Layer 13 of a small transformer language model trained on English Wikipedia (16 layers, counted from 0, width 64).
A neuron adds its activation times its output weights to the MLP's output. To switch it off is to set its activation to zero at one token and run the rest of the model.

Output weights of the MLP neurons that the questions are about. A number n stands for (n - 500) times 0.0017.
n3: 548 373 426 678 538 368 368 513 606 451 409 434 527 481 516 317 475 499 710 585 545 464 487 539 673 328 952 292 608 412 280 729 515 252 468 605 583 705 552 470 388 579 447 377 487 530 492 591 503 541 396 752 486 538 267 348 199 267 540 567 334 595 538 517
n34: 610 554 560 430 577 695 535 377 459 209 265 350 595 457 482 316 336 334 409 429 495 253 520 603 743 647 903 379 385 469 760 190 536 821 586 189 501 587 465 675 416 548 565 583 680 584 613 542 540 447 694 590 791 461 843 507 432 489 457 235 122 633 767 525
n53: 387 402 425 617 656 455 537 414 710 669 507 235 436 596 229 443 603 550 344 691 552 650 560 621 514 489 795 489 454 398 484 717 544 460 668 419 593 460 485 529 499 458 615 415 564 722 339 731 376 550 588 459 430 527 531 446 298 418 551 773 456 505 351 542
n66: 632 580 494 550 458 375 463 614 478 515 423 349 405 502 546 679 461 567 500 771 390 343 503 344 312 729 570 507 458 435 638 522 569 622 511 558 449 714 550 375 516 160 583 295 400 250 394 458 499 459 484 242 405 413 463 394 292 299 545 660 590 584 565 592
n67: 309 576 474 361 746 437 685 379 511 589 329 443 537 264 376 604 718 568 595 568 422 696 515 419 538 539 534 648 415 607 399 543 692 627 483 298 550 470 557 587 700 530 543 316 527 274 523 565 479 563 436 605 364 734 572 748 590 515 518 460 523 529 634 640
n69: 435 441 468 432 469 183 672 321 534 491 540 527 497 126 214 438 581 367 386 508 598 378 441 413 241 590 516 380 388 586 547 667 545 593 615 920 542 358 536 335 583 502 734 705 528 338 500 514 479 570 468 537 557 692 587 377 372 539 625 522 378 568 489 479
n71: 735 489 238 555 514 481 524 532 470 395 461 732 392 488 707 501 649 516 571 453 437 162 510 590 309 515 521 504 345 269 620 531 478 492 511 744 521 375 523 623 348 495 796 659 394 538 348 372 597 551 578 334 535 458 575 432 616 266 483 321 498 431 648 378
n94: 633 337 693 364 677 590 479 678 558 408 315 450 721 449 504 625 421 679 512 511 490 653 629 654 559 303 637 585 899 630 626 600 569 316 383 579 402 559 691 559 375 543 315 508 406 492 526 519 443 480 634 511 384 561 554 427 378 671 587 267 632 347 791 443
n98: 642 550 470 577 458 446 563 484 404 633 372 372 549 580 312 637 411 616 652 558 408 455 591 644 703 534 429 454 625 529 690 757 456 586 535 596 363 658 477 454 611 394 717 502 449 407 414 230 154 546 535 337 196 520 546 401 474 510 572 424 577 592 300 703
n105: 604 445 525 594 537 494 288 446 586 574 742 493 434 352 345 411 528 454 364 380 574 480 602 638 527 588 529 426 307 615 401 605 506 325 568 281 946 356 737 515 401 775 259 465 341 626 771 623 469 348 598 780 719 315 620 319 646 310 451 409 528 560 586 548
n124: 486 606 330 417 439 365 381 628 755 449 811 348 524 400 326 571 714 658 382 514 554 577 398 543 567 511 368 714 620 789 393 210 342 573 397 718 447 492 380 390 637 478 349 570 387 226 409 175 547 511 523 570 569 651 545 597 652 327 560 649 334 541 634 489
n132: 585 619 548 769 655 756 612 632 572 443 578 380 486 535 533 704 422 510 754 649 445 448 448 611 567 548 672 589 237 537 300 416 458 541 449 649 532 370 651 213 473 425 412 439 662 358 228 432 614 512 488 372 354 337 501 638 631 609 512 501 387 369 405 649
n133: 531 459 714 515 553 512 662 383 518 586 591 476 726 568 406 791 365 555 439 574 332 297 587 308 400 340 347 509 404 320 983 437 431 284 582 584 537 373 501 569 425 282 530 605 543 634 367 415 488 510 483 721 534 439 611 283 752 490 371 758 541 643 577 681
n156: 497 615 509 421 507 271 765 371 644 606 544 705 512 549 357 756 781 105 255 236 444 609 547 624 445 469 290 568 341 638 856 281 567 434 627 324 645 373 378 670 601 538 533 545 407 338 605 440 317 471 530 451 520 460 553 562 516 658 474 506 328 610 538 519
n157: 669 196 346 488 500 424 598 513 439 386 469 651 608 518 823 469 392 614 359 438 634 523 469 678 284 403 435 626 551 506 614 296 458 386 432 518 396 388 327 496 270 398 396 459 441 320 553 418 482 367 424 503 470 446 468 246 682 672 318 282 518 309 550 553
n158: 605 523 464 417 315 265 660 483 350 375 296 609 489 453 381 534 592 619 538 531 309 617 628 629 449 427 514 425 511 527 335 444 424 597 394 613 697 537 683 590 620 773 434 665 475 465 580 539 798 525 533 554 736 340 537 664 388 503 529 811 509 830 689 495

Each question names a token from some text and the token that comes next. It shows the activations a of the neurons there, in the order above. A number n stands for (n - 500) times 0.079.

Then comes g, the gradient of the next token's log-probability with respect to the MLP's output, scaled to length 1. A neuron's effect is roughly proportional to its activation times (output weights . g). A number n stands for (n - 500) times 0.00091.

" ", then "n"
a: 528 499 511 498 502 497 492 499 503 499 491 502 504 581 501 498
g: 357 319 503 690 602 300 239 518 549 367 451 623 439 700 525 657 752 430 533 627 566 670 489 409 544 340 524 406 483 307 522 327 632 414 317 546 582 606 468 552 361 718 733 439 772 429 472 409 395 350 445 470 313 454 509 587 772 654 459 552 672 665 481 147
Which neuron, switched off, lowers the next token's probability most? n156

"s", then "ment"
a: 495 503 528 505 493 517 498 548 499 499 498 499 506 499 502 494
g: 425 620 509 576 546 565 412 446 600 429 477 473 612 751 441 647 467 406 400 501 649 601 463 665 411 342 369 433 518 543 739 569 442 680 553 558 401 445 777 610 291 469 668 731 487 284 911 748 766 671 693 322 435 517 606 268 572 484 531 524 371 470 684 568
Which neuron, switched off, lowers the next token's probability most? n94

"ed", then " two"
a: 505 539 533 505 499 500 500 515 496 486 499 498 456 498 503 500
g: 526 380 545 228 417 412 346 402 311 363 181 472 505 406 716 369 556 478 309 319 778 390 517 615 492 428 572 393 484 459 147 502 498 397 335 672 576 492 526 659 394 180 736 857 466 542 556 504 660 513 331 590 472 370 441 590 439 425 445 449 472 525 423 498
Which two neurons, each switched off alone, lower its probability most, in order? n133, n34

" Film", then "C"
a: 485 500 495 504 501 501 503 468 497 499 505 507 499 502 499 499
g: 517 422 430 418 566 387 339 515 667 295 691 727 528 398 471 660 489 258 701 568 455 315 632 476 438 238 482 488 422 592 406 627 596 606 629 553 517 558 104 569 400 573 589 518 748 792 384 384 375 589 506 657 301 619 207 590 421 494 420 597 707 608 519 566
Which neuron, switched off, lowers the next token's probability most? n94

"qua", then "l"
a: 502 500 502 441 502 500 500 496 488 494 491 491 497 501 504 501
g: 658 429 748 584 681 628 648 581 663 468 436 599 688 853 654 589 745 609 545 525 360 464 476 578 396 527 493 458 374 278 677 499 459 235 536 382 693 403 458 332 490 620 691 245 617 565 444 310 468 415 575 353 765 611 340 650 447 414 579 580 712 434 396 465
Which neuron, switched off, raises the next token's probability most? n66

" of", then " G"
a: 499 608 501 504 500 502 500 513 502 498 500 498 514 494 502 500
g: 516 264 444 652 683 543 494 457 397 305 559 345 588 398 420 545 488 404 345 472 664 536 333 450 393 252 532 455 469 687 535 593 489 550 341 538 683 796 219 204 463 380 352 565 447 429 550 303 481 636 570 754 628 704 525 344 542 627 596 666 360 818 374 489
Which two neurons, each switched off alone, lower its probability most, in order? n34, n133

" Co", then "or"
a: 500 502 502 503 504 499 500 493 502 501 529 490 501 493 431 530
g: 638 676 696 377 258 601 502 581 291 655 536 521 316 253 500 710 462 659 552 427 270 375 458 303 482 335 485 550 448 442 431 470 700 412 413 697 615 493 333 173 445 592 433 765 680 694 384 310 258 429 501 534 361 496 587 655 427 657 413 588 452 500 581 629
Which neuron, switched off, lowers the next token's probability most? n157

"s", then "land"
a: 508 505 514 500 501 497 500 494 523 537 500 500 501 493 506 536
g: 639 397 657 354 497 352 511 612 547 525 722 535 519 410 559 593 474 571 540 442 708 527 210 665 674 569 468 324 519 627 345 534 462 480 454 298 523 555 608 681 308 756 524 474 453 288 771 379 604 500 314 290 587 680 399 294 232 759 275 593 582 498 557 663
Which two neurons, each switched off alone, lower its probability most, in order? n105, n158

" A", then "cc"
a: 500 530 497 505 499 488 503 496 500 516 502 499 498 500 499 498
g: 370 502 283 489 594 512 744 640 576 801 333 232 713 540 378 462 489 558 320 598 485 483 468 456 669 693 370 647 344 581 518 764 638 330 431 418 638 334 607 340 277 545 732 460 345 693 531 536 461 697 331 441 611 547 544 563 578 654 594 381 490 467 552 220
Which neuron, switched off, lowers the next token's probability most? n105

"al", then " gr"
a: 509 505 496 499 504 496 492 492 484 492 506 499 497 500 496 509
g: 474 527 657 491 631 489 439 702 513 629 501 368 479 490 383 559 676 481 539 446 600 187 436 421 353 553 494 698 756 401 334 450 368 460 474 264 451 151 512 554 146 431 516 535 478 624 663 609 589 365 558 620 523 831 524 389 704 469 415 486 737 437 782 494
Which neuron, switched off, lowers the next token's probability most? n98

" ", then "man"
a: 510 501 507 456 514 498 494 503 500 500 491 502 501 566 497 502
g: 707 670 249 429 550 458 567 257 435 459 503 627 593 672 422 408 285 508 400 589 550 597 450 642 901 552 433 494 582 338 291 481 372 409 811 423 552 278 622 472 324 637 400 592 393 240 460 483 368 495 565 378 739 375 555 463 583 617 458 593 595 290 690 436
Which neuron, switched off, lowers the next token's probability most? n66

"our", then "ne"
a: 499 498 499 503 500 459 500 501 497 566 495 450 497 504 505 494
g: 734 950 402 345 621 467 628 475 520 673 559 570 324 404 550 391 391 614 461 275 580 377 488 549 610 305 533 538 582 534 557 512 483 687 732 643 535 562 381 692 465 178 464 455 305 578 793 514 567 622 506 601 528 574 485 467 418 397 212 598 350 611 305 464
Which neuron, switched off, lowers the next token's probability most? n132

" L", then "y"
a: 499 504 500 499 504 503 502 490 503 500 475 496 499 495 497 500
g: 323 510 426 461 258 393 491 418 628 649 363 752 416 400 518 737 759 368 293 414 472 632 317 326 647 737 611 453 311 466 631 738 488 478 426 668 442 570 485 416 403 500 399 593 470 281 554 547 730 527 393 575 365 395 800 293 510 565 594 633 670 373 685 455
Which neuron, switched off, lowers the next token's probability most? n69

" his", then " creat"
a: 500 786 500 502 499 496 497 539 500 502 500 499 514 500 499 501
g: 431 837 333 344 516 377 479 646 557 419 496 702 758 711 339 626 413 669 496 453 392 391 699 386 457 574 388 425 711 480 485 302 523 592 456 592 165 367 511 501 507 466 474 635 565 382 573 743 260 562 526 512 424 489 650 750 552 504 521 469 680 553 425 152
Which neuron, switched off, lowers the next token's probability most? n94

"pp", then "s"
a: 504 501 502 500 500 505 501 479 516 501 511 507 501 500 499 553
g: 239 538 418 562 561 370 542 413 219 387 461 610 507 611 536 342 242 530 454 744 502 648 409 364 574 603 566 434 391 573 700 490 606 342 387 475 403 621 455 613 241 465 384 470 145 556 303 332 552 285 547 542 581 462 366 415 663 542 568 491 104 496 467 279
Which neuron, switched off, raises the next token's probability most? n158

"s", then "ib"
a: 502 499 469 536 500 515 494 492 502 486 496 493 495 497 484 502
g: 310 488 462 757 612 687 502 300 375 665 308 272 685 763 697 473 756 488 417 385 491 643 371 508 261 484 386 391 422 424 344 552 740 482 564 467 428 471 501 352 585 444 569 415 555 495 299 606 400 496 611 579 247 404 345 315 428 556 637 503 384 638 646 797
Which neuron, switched off, lowers the next token's probability most? n66

"s", then " and"
a: 505 505 523 501 500 495 500 507 503 497 503 499 498 490 500 528
g: 407 457 618 460 583 384 158 214 720 386 246 315 622 501 291 411 409 634 495 630 514 329 533 440 422 528 459 419 458 484 300 513 633 834 385 477 492 623 633 806 579 560 410 467 392 506 357 527 452 553 586 416 568 352 847 587 382 480 563 561 545 312 713 532
Which neuron, switched off, lowers the next token's probability most? n158

"at", then "ung"
a: 492 502 508 493 496 503 499 426 605 500 502 500 500 496 498 563
g: 506 531 660 527 543 578 709 833 572 702 535 489 389 603 534 441 549 510 609 403 627 393 584 756 353 463 399 634 548 467 318 531 527 283 811 536 651 383 251 276 571 497 583 228 691 512 688 397 316 661 466 475 408 615 474 329 553 440 373 546 712 476 665 740
Which neuron, switched off, lowers the next token's probability most? n98

" N", then "et"
a: 515 498 503 499 502 503 487 494 503 500 501 505 496 500 500 497
g: 623 567 450 554 692 271 284 478 655 467 501 386 485 452 382 442 746 358 464 471 381 649 530 425 383 288 510 328 548 404 645 479 717 564 202 403 333 450 794 245 439 441 215 597 438 438 527 580 384 609 327 586 466 491 667 772 547 593 465 302 527 577 577 760
Which neuron, switched off, lowers the next token's probability most? n71

"s", then ":"
a: 505 501 538 504 488 493 494 478 487 496 502 498 507 493 499 504
g: 427 717 556 519 419 689 474 458 440 812 783 513 331 570 849 744 438 362 541 604 548 765 636 437 359 406 486 573 444 609 664 461 493 273 554 564 410 358 621 457 575 499 451 347 414 446 547 368 665 733 616 377 554 706 302 560 485 616 498 351 700 737 435 436
Which neuron, switched off, raises the next token's probability most? n53

"c", then "qui"
a: 506 503 461 502 500 514 503 500 487 477 495 523 491 487 503 498
g: 560 272 396 520 605 563 374 732 489 314 563 399 555 407 416 769 610 441 677 604 754 604 691 524 459 298 485 455 649 633 744 552 543 432 428 355 632 440 525 229 689 488 894 618 581 559 484 642 525 582 632 633 441 411 556 466 703 512 319 383 465 283 497 298
Which neuron, switched off, raises the next token's probability most? n53

" women", then " of"
a: 500 501 511 533 504 495 500 484 479 502 504 498 518 489 500 499
g: 470 798 421 564 301 522 304 608 417 531 518 521 799 602 546 473 451 524 519 730 528 557 731 359 329 390 550 652 468 333 497 539 430 298 550 672 295 473 572 746 556 640 648 196 440 499 701 551 435 483 535 557 670 705 688 387 371 695 455 620 599 527 449 805
Which two neurons, each switched off alone, lower its probability most, in order? n133, n66

"i", then "pp"
a: 468 510 501 506 481 503 498 505 499 516 563 511 505 501 498 500
g: 463 441 337 356 708 322 342 481 379 401 558 400 691 658 425 275 639 449 483 523 641 625 642 664 403 662 425 299 614 661 483 628 426 531 388 427 603 192 401 449 338 434 745 379 587 296 392 418 353 653 429 353 474 658 542 672 618 336 482 493 282 802 431 333
Which neuron, switched off, lowers the next token's probability most? n124

"n", then "el"
a: 514 503 503 497 505 497 501 507 501 512 501 497 500 502 502 499
g: 599 406 434 551 491 446 478 660 263 621 356 315 328 714 579 507 496 344 292 301 301 487 540 564 437 573 415 363 709 673 444 432 554 553 497 809 215 436 290 371 461 582 604 524 332 329 711 415 610 542 584 225 562 565 510 771 316 515 413 460 362 671 380 626
Which neuron, switched off, raises the next token's probability most? n105

"east", then "ward"
a: 499 508 494 503 500 498 501 500 512 498 492 493 496 496 501 499
g: 731 569 682 529 849 584 425 427 593 520 536 681 396 571 525 446 639 601 497 347 553 504 567 370 845 741 569 413 523 302 613 556 602 609 415 303 462 111 338 214 422 521 635 526 343 499 557 480 422 473 492 540 628 428 248 576 537 510 480 615 689 710 617 480
Which two neurons, each switched off alone, lower its probability most, in order? n124, n34

" Ju", then "an"
a: 502 500 497 493 499 508 504 493 503 496 501 500 491 504 446 507
g: 591 451 559 569 398 540 735 441 665 318 583 377 482 463 819 399 423 541 567 630 469 477 505 544 410 521 573 769 332 426 250 287 334 357 495 528 504 489 660 700 585 674 145 587 738 368 641 462 384 486 454 585 426 219 315 442 560 561 622 586 592 354 544 773
Which neuron, switched off, raises the next token's probability most? n157

"s", then " through"
a: 505 501 550 499 498 498 503 513 501 493 504 499 501 492 499 502
g: 430 350 683 468 630 745 483 284 535 545 227 582 386 497 503 597 727 649 487 373 647 307 378 644 529 630 459 290 710 576 465 640 600 565 458 480 378 648 435 346 316 497 445 575 527 657 175 739 386 566 493 326 399 387 609 576 529 260 401 342 513 342 443 226
Which neuron, switched off, lowers the next token's probability most? n53

" The", then " "
a: 500 651 493 504 499 499 506 519 500 509 502 501 495 499 502 501
g: 813 292 733 731 395 379 396 603 425 434 434 387 411 558 403 237 532 345 727 626 519 453 476 602 307 482 770 780 581 463 579 424 414 529 530 545 519 273 298 689 669 486 312 386 595 498 520 359 547 451 576 702 611 743 431 616 592 230 536 591 524 482 473 512
Which neuron, switched off, lowers the next token's probability most? n34

"ult", then " S"
a: 501 510 496 504 498 502 504 463 520 496 508 499 508 501 498 514
g: 420 487 302 629 233 404 416 362 251 356 730 380 600 390 671 374 566 456 496 512 478 553 743 678 422 389 572 317 639 632 616 477 366 621 256 436 521 566 315 505 722 539 611 410 224 303 440 292 573 594 384 688 301 523 335 507 693 462 593 442 536 621 306 602
Which two neurons, each switched off alone, lower its probability most, in order? n94, n98

",", then " dis"
a: 499 730 516 501 501 500 505 513 500 495 500 500 523 500 496 501
g: 411 422 534 273 589 257 533 753 622 603 343 523 579 505 305 703 567 417 431 490 482 386 476 473 302 457 592 718 469 648 666 526 187 346 431 386 459 76 409 731 413 528 519 503 561 640 538 607 290 348 346 536 522 657 418 514 642 467 544 731 462 553 725 396
Which neuron, switched off, lowers the next token's probability most? n133

"s", then " have"
a: 508 503 516 505 494 493 498 489 496 485 501 497 496 493 500 520
g: 138 483 476 191 532 631 410 433 576 522 309 325 497 590 308 345 626 457 415 556 366 431 496 660 392 550 357 476 194 475 553 295 447 460 841 631 402 470 682 418 339 346 538 425 442 435 285 597 223 627 583 372 484 527 439 609 519 463 366 306 461 603 327 374
Which neuron, switched off, lowers the next token's probability most? n53

"ult", then "ing"
a: 511 500 552 505 500 496 491 501 500 503 503 506 503 499 495 499
g: 474 462 372 443 283 262 480 288 527 630 435 780 410 574 486 146 783 680 507 436 391 622 519 296 400 377 472 428 536 620 356 505 694 591 590 470 621 486 345 411 548 466 482 566 580 605 168 355 609 379 439 374 656 674 746 556 593 419 551 586 472 294 720 429
Which neuron, switched off, lowers the next token's probability most? n53

" Ad", then "ult"
a: 495 498 503 490 506 507 503 496 499 496 447 498 494 501 494 500
g: 263 475 846 258 384 566 525 442 539 576 261 356 164 288 447 615 599 501 346 482 770 647 486 519 359 663 376 663 505 570 582 636 626 595 439 465 495 526 583 334 620 463 623 525 457 619 652 733 440 598 403 497 551 573 431 759 429 443 511 317 211 562 632 571
Which neuron, switched off, raises the next token's probability most? n71

" located", then " in"
a: 510 566 512 501 505 497 492 507 491 497 497 499 461 498 503 501
g: 199 531 526 526 520 470 491 669 564 427 849 665 433 437 265 374 504 530 621 538 389 608 453 549 610 797 558 771 511 343 323 382 579 316 488 493 511 788 478 529 530 531 594 507 180 616 487 470 341 547 786 669 580 343 556 471 652 447 628 436 602 267 536 626
Which neuron, switched off, lowers the next token's probability most? n133

" who", then " had"
a: 497 611 498 497 498 498 504 507 503 505 499 502 504 504 503 494
g: 326 444 335 466 240 527 511 168 320 673 212 389 645 587 537 572 473 420 333 391 309 298 556 681 417 305 378 458 413 628 469 511 458 625 542 432 254 711 287 517 474 725 665 400 529 468 403 465 491 543 333 271 647 535 523 208 437 582 379 358 413 487 511 412
Which neuron, switched off, lowers the next token's probability most? n34

" and", then " well"
a: 496 634 501 502 500 497 500 540 498 498 500 499 505 496 500 499
g: 252 623 707 341 653 217 668 462 700 638 311 567 595 435 671 546 380 591 587 676 577 337 466 473 611 462 534 388 423 319 342 581 513 715 428 552 352 475 782 363 323 409 663 404 344 497 372 493 251 498 393 513 350 399 780 620 551 472 300 546 424 368 669 430
Which neuron, switched off, lowers the next token's probability most? n34

" from", then " her"
a: 498 809 506 502 499 494 496 522 501 497 499 499 506 501 503 501
g: 542 541 643 670 486 510 538 597 783 638 318 392 770 546 297 482 608 528 423 439 364 503 670 557 784 593 377 674 546 243 314 510 568 458 590 371 414 500 678 260 672 273 431 651 419 200 310 325 612 209 342 526 565 491 528 443 453 554 501 426 561 452 393 381
Which neuron, switched off, raises the next token's probability most? n34

" success", then "ful"
a: 485 499 515 500 520 498 494 501 501 500 500 500 502 497 500 502
g: 707 501 559 311 427 562 563 641 403 403 516 577 485 495 429 707 629 488 542 848 459 483 379 676 756 744 529 365 561 513 554 598 552 333 674 335 383 622 630 526 297 872 500 350 547 291 266 536 648 535 536 300 608 701 571 431 491 570 341 464 530 508 600 248
Which neuron, switched off, lowers the next token's probability most? n67

" ", then "ty"
a: 538 494 482 499 501 497 493 498 501 502 489 502 504 572 501 499
g: 509 682 632 465 744 494 289 350 691 797 498 540 436 205 398 879 442 463 339 300 566 411 555 425 429 440 567 514 640 452 706 622 479 618 409 453 328 446 431 571 388 574 439 363 671 397 600 710 660 386 579 577 408 297 407 615 687 542 692 463 436 515 441 243
Which neuron, switched off, lowers the next token's probability most? n156

"ub", then "e"
a: 484 501 493 502 563 503 497 493 510 502 516 512 502 497 505 495
g: 418 674 539 579 802 472 335 567 605 495 498 649 278 401 345 703 527 490 162 281 443 638 419 544 348 194 413 537 489 591 420 459 498 553 610 460 641 781 833 448 401 438 411 499 308 576 403 589 548 443 458 734 601 674 471 463 558 674 410 517 547 621 239 563
Which neuron, switched off, lowers the next token's probability most? n67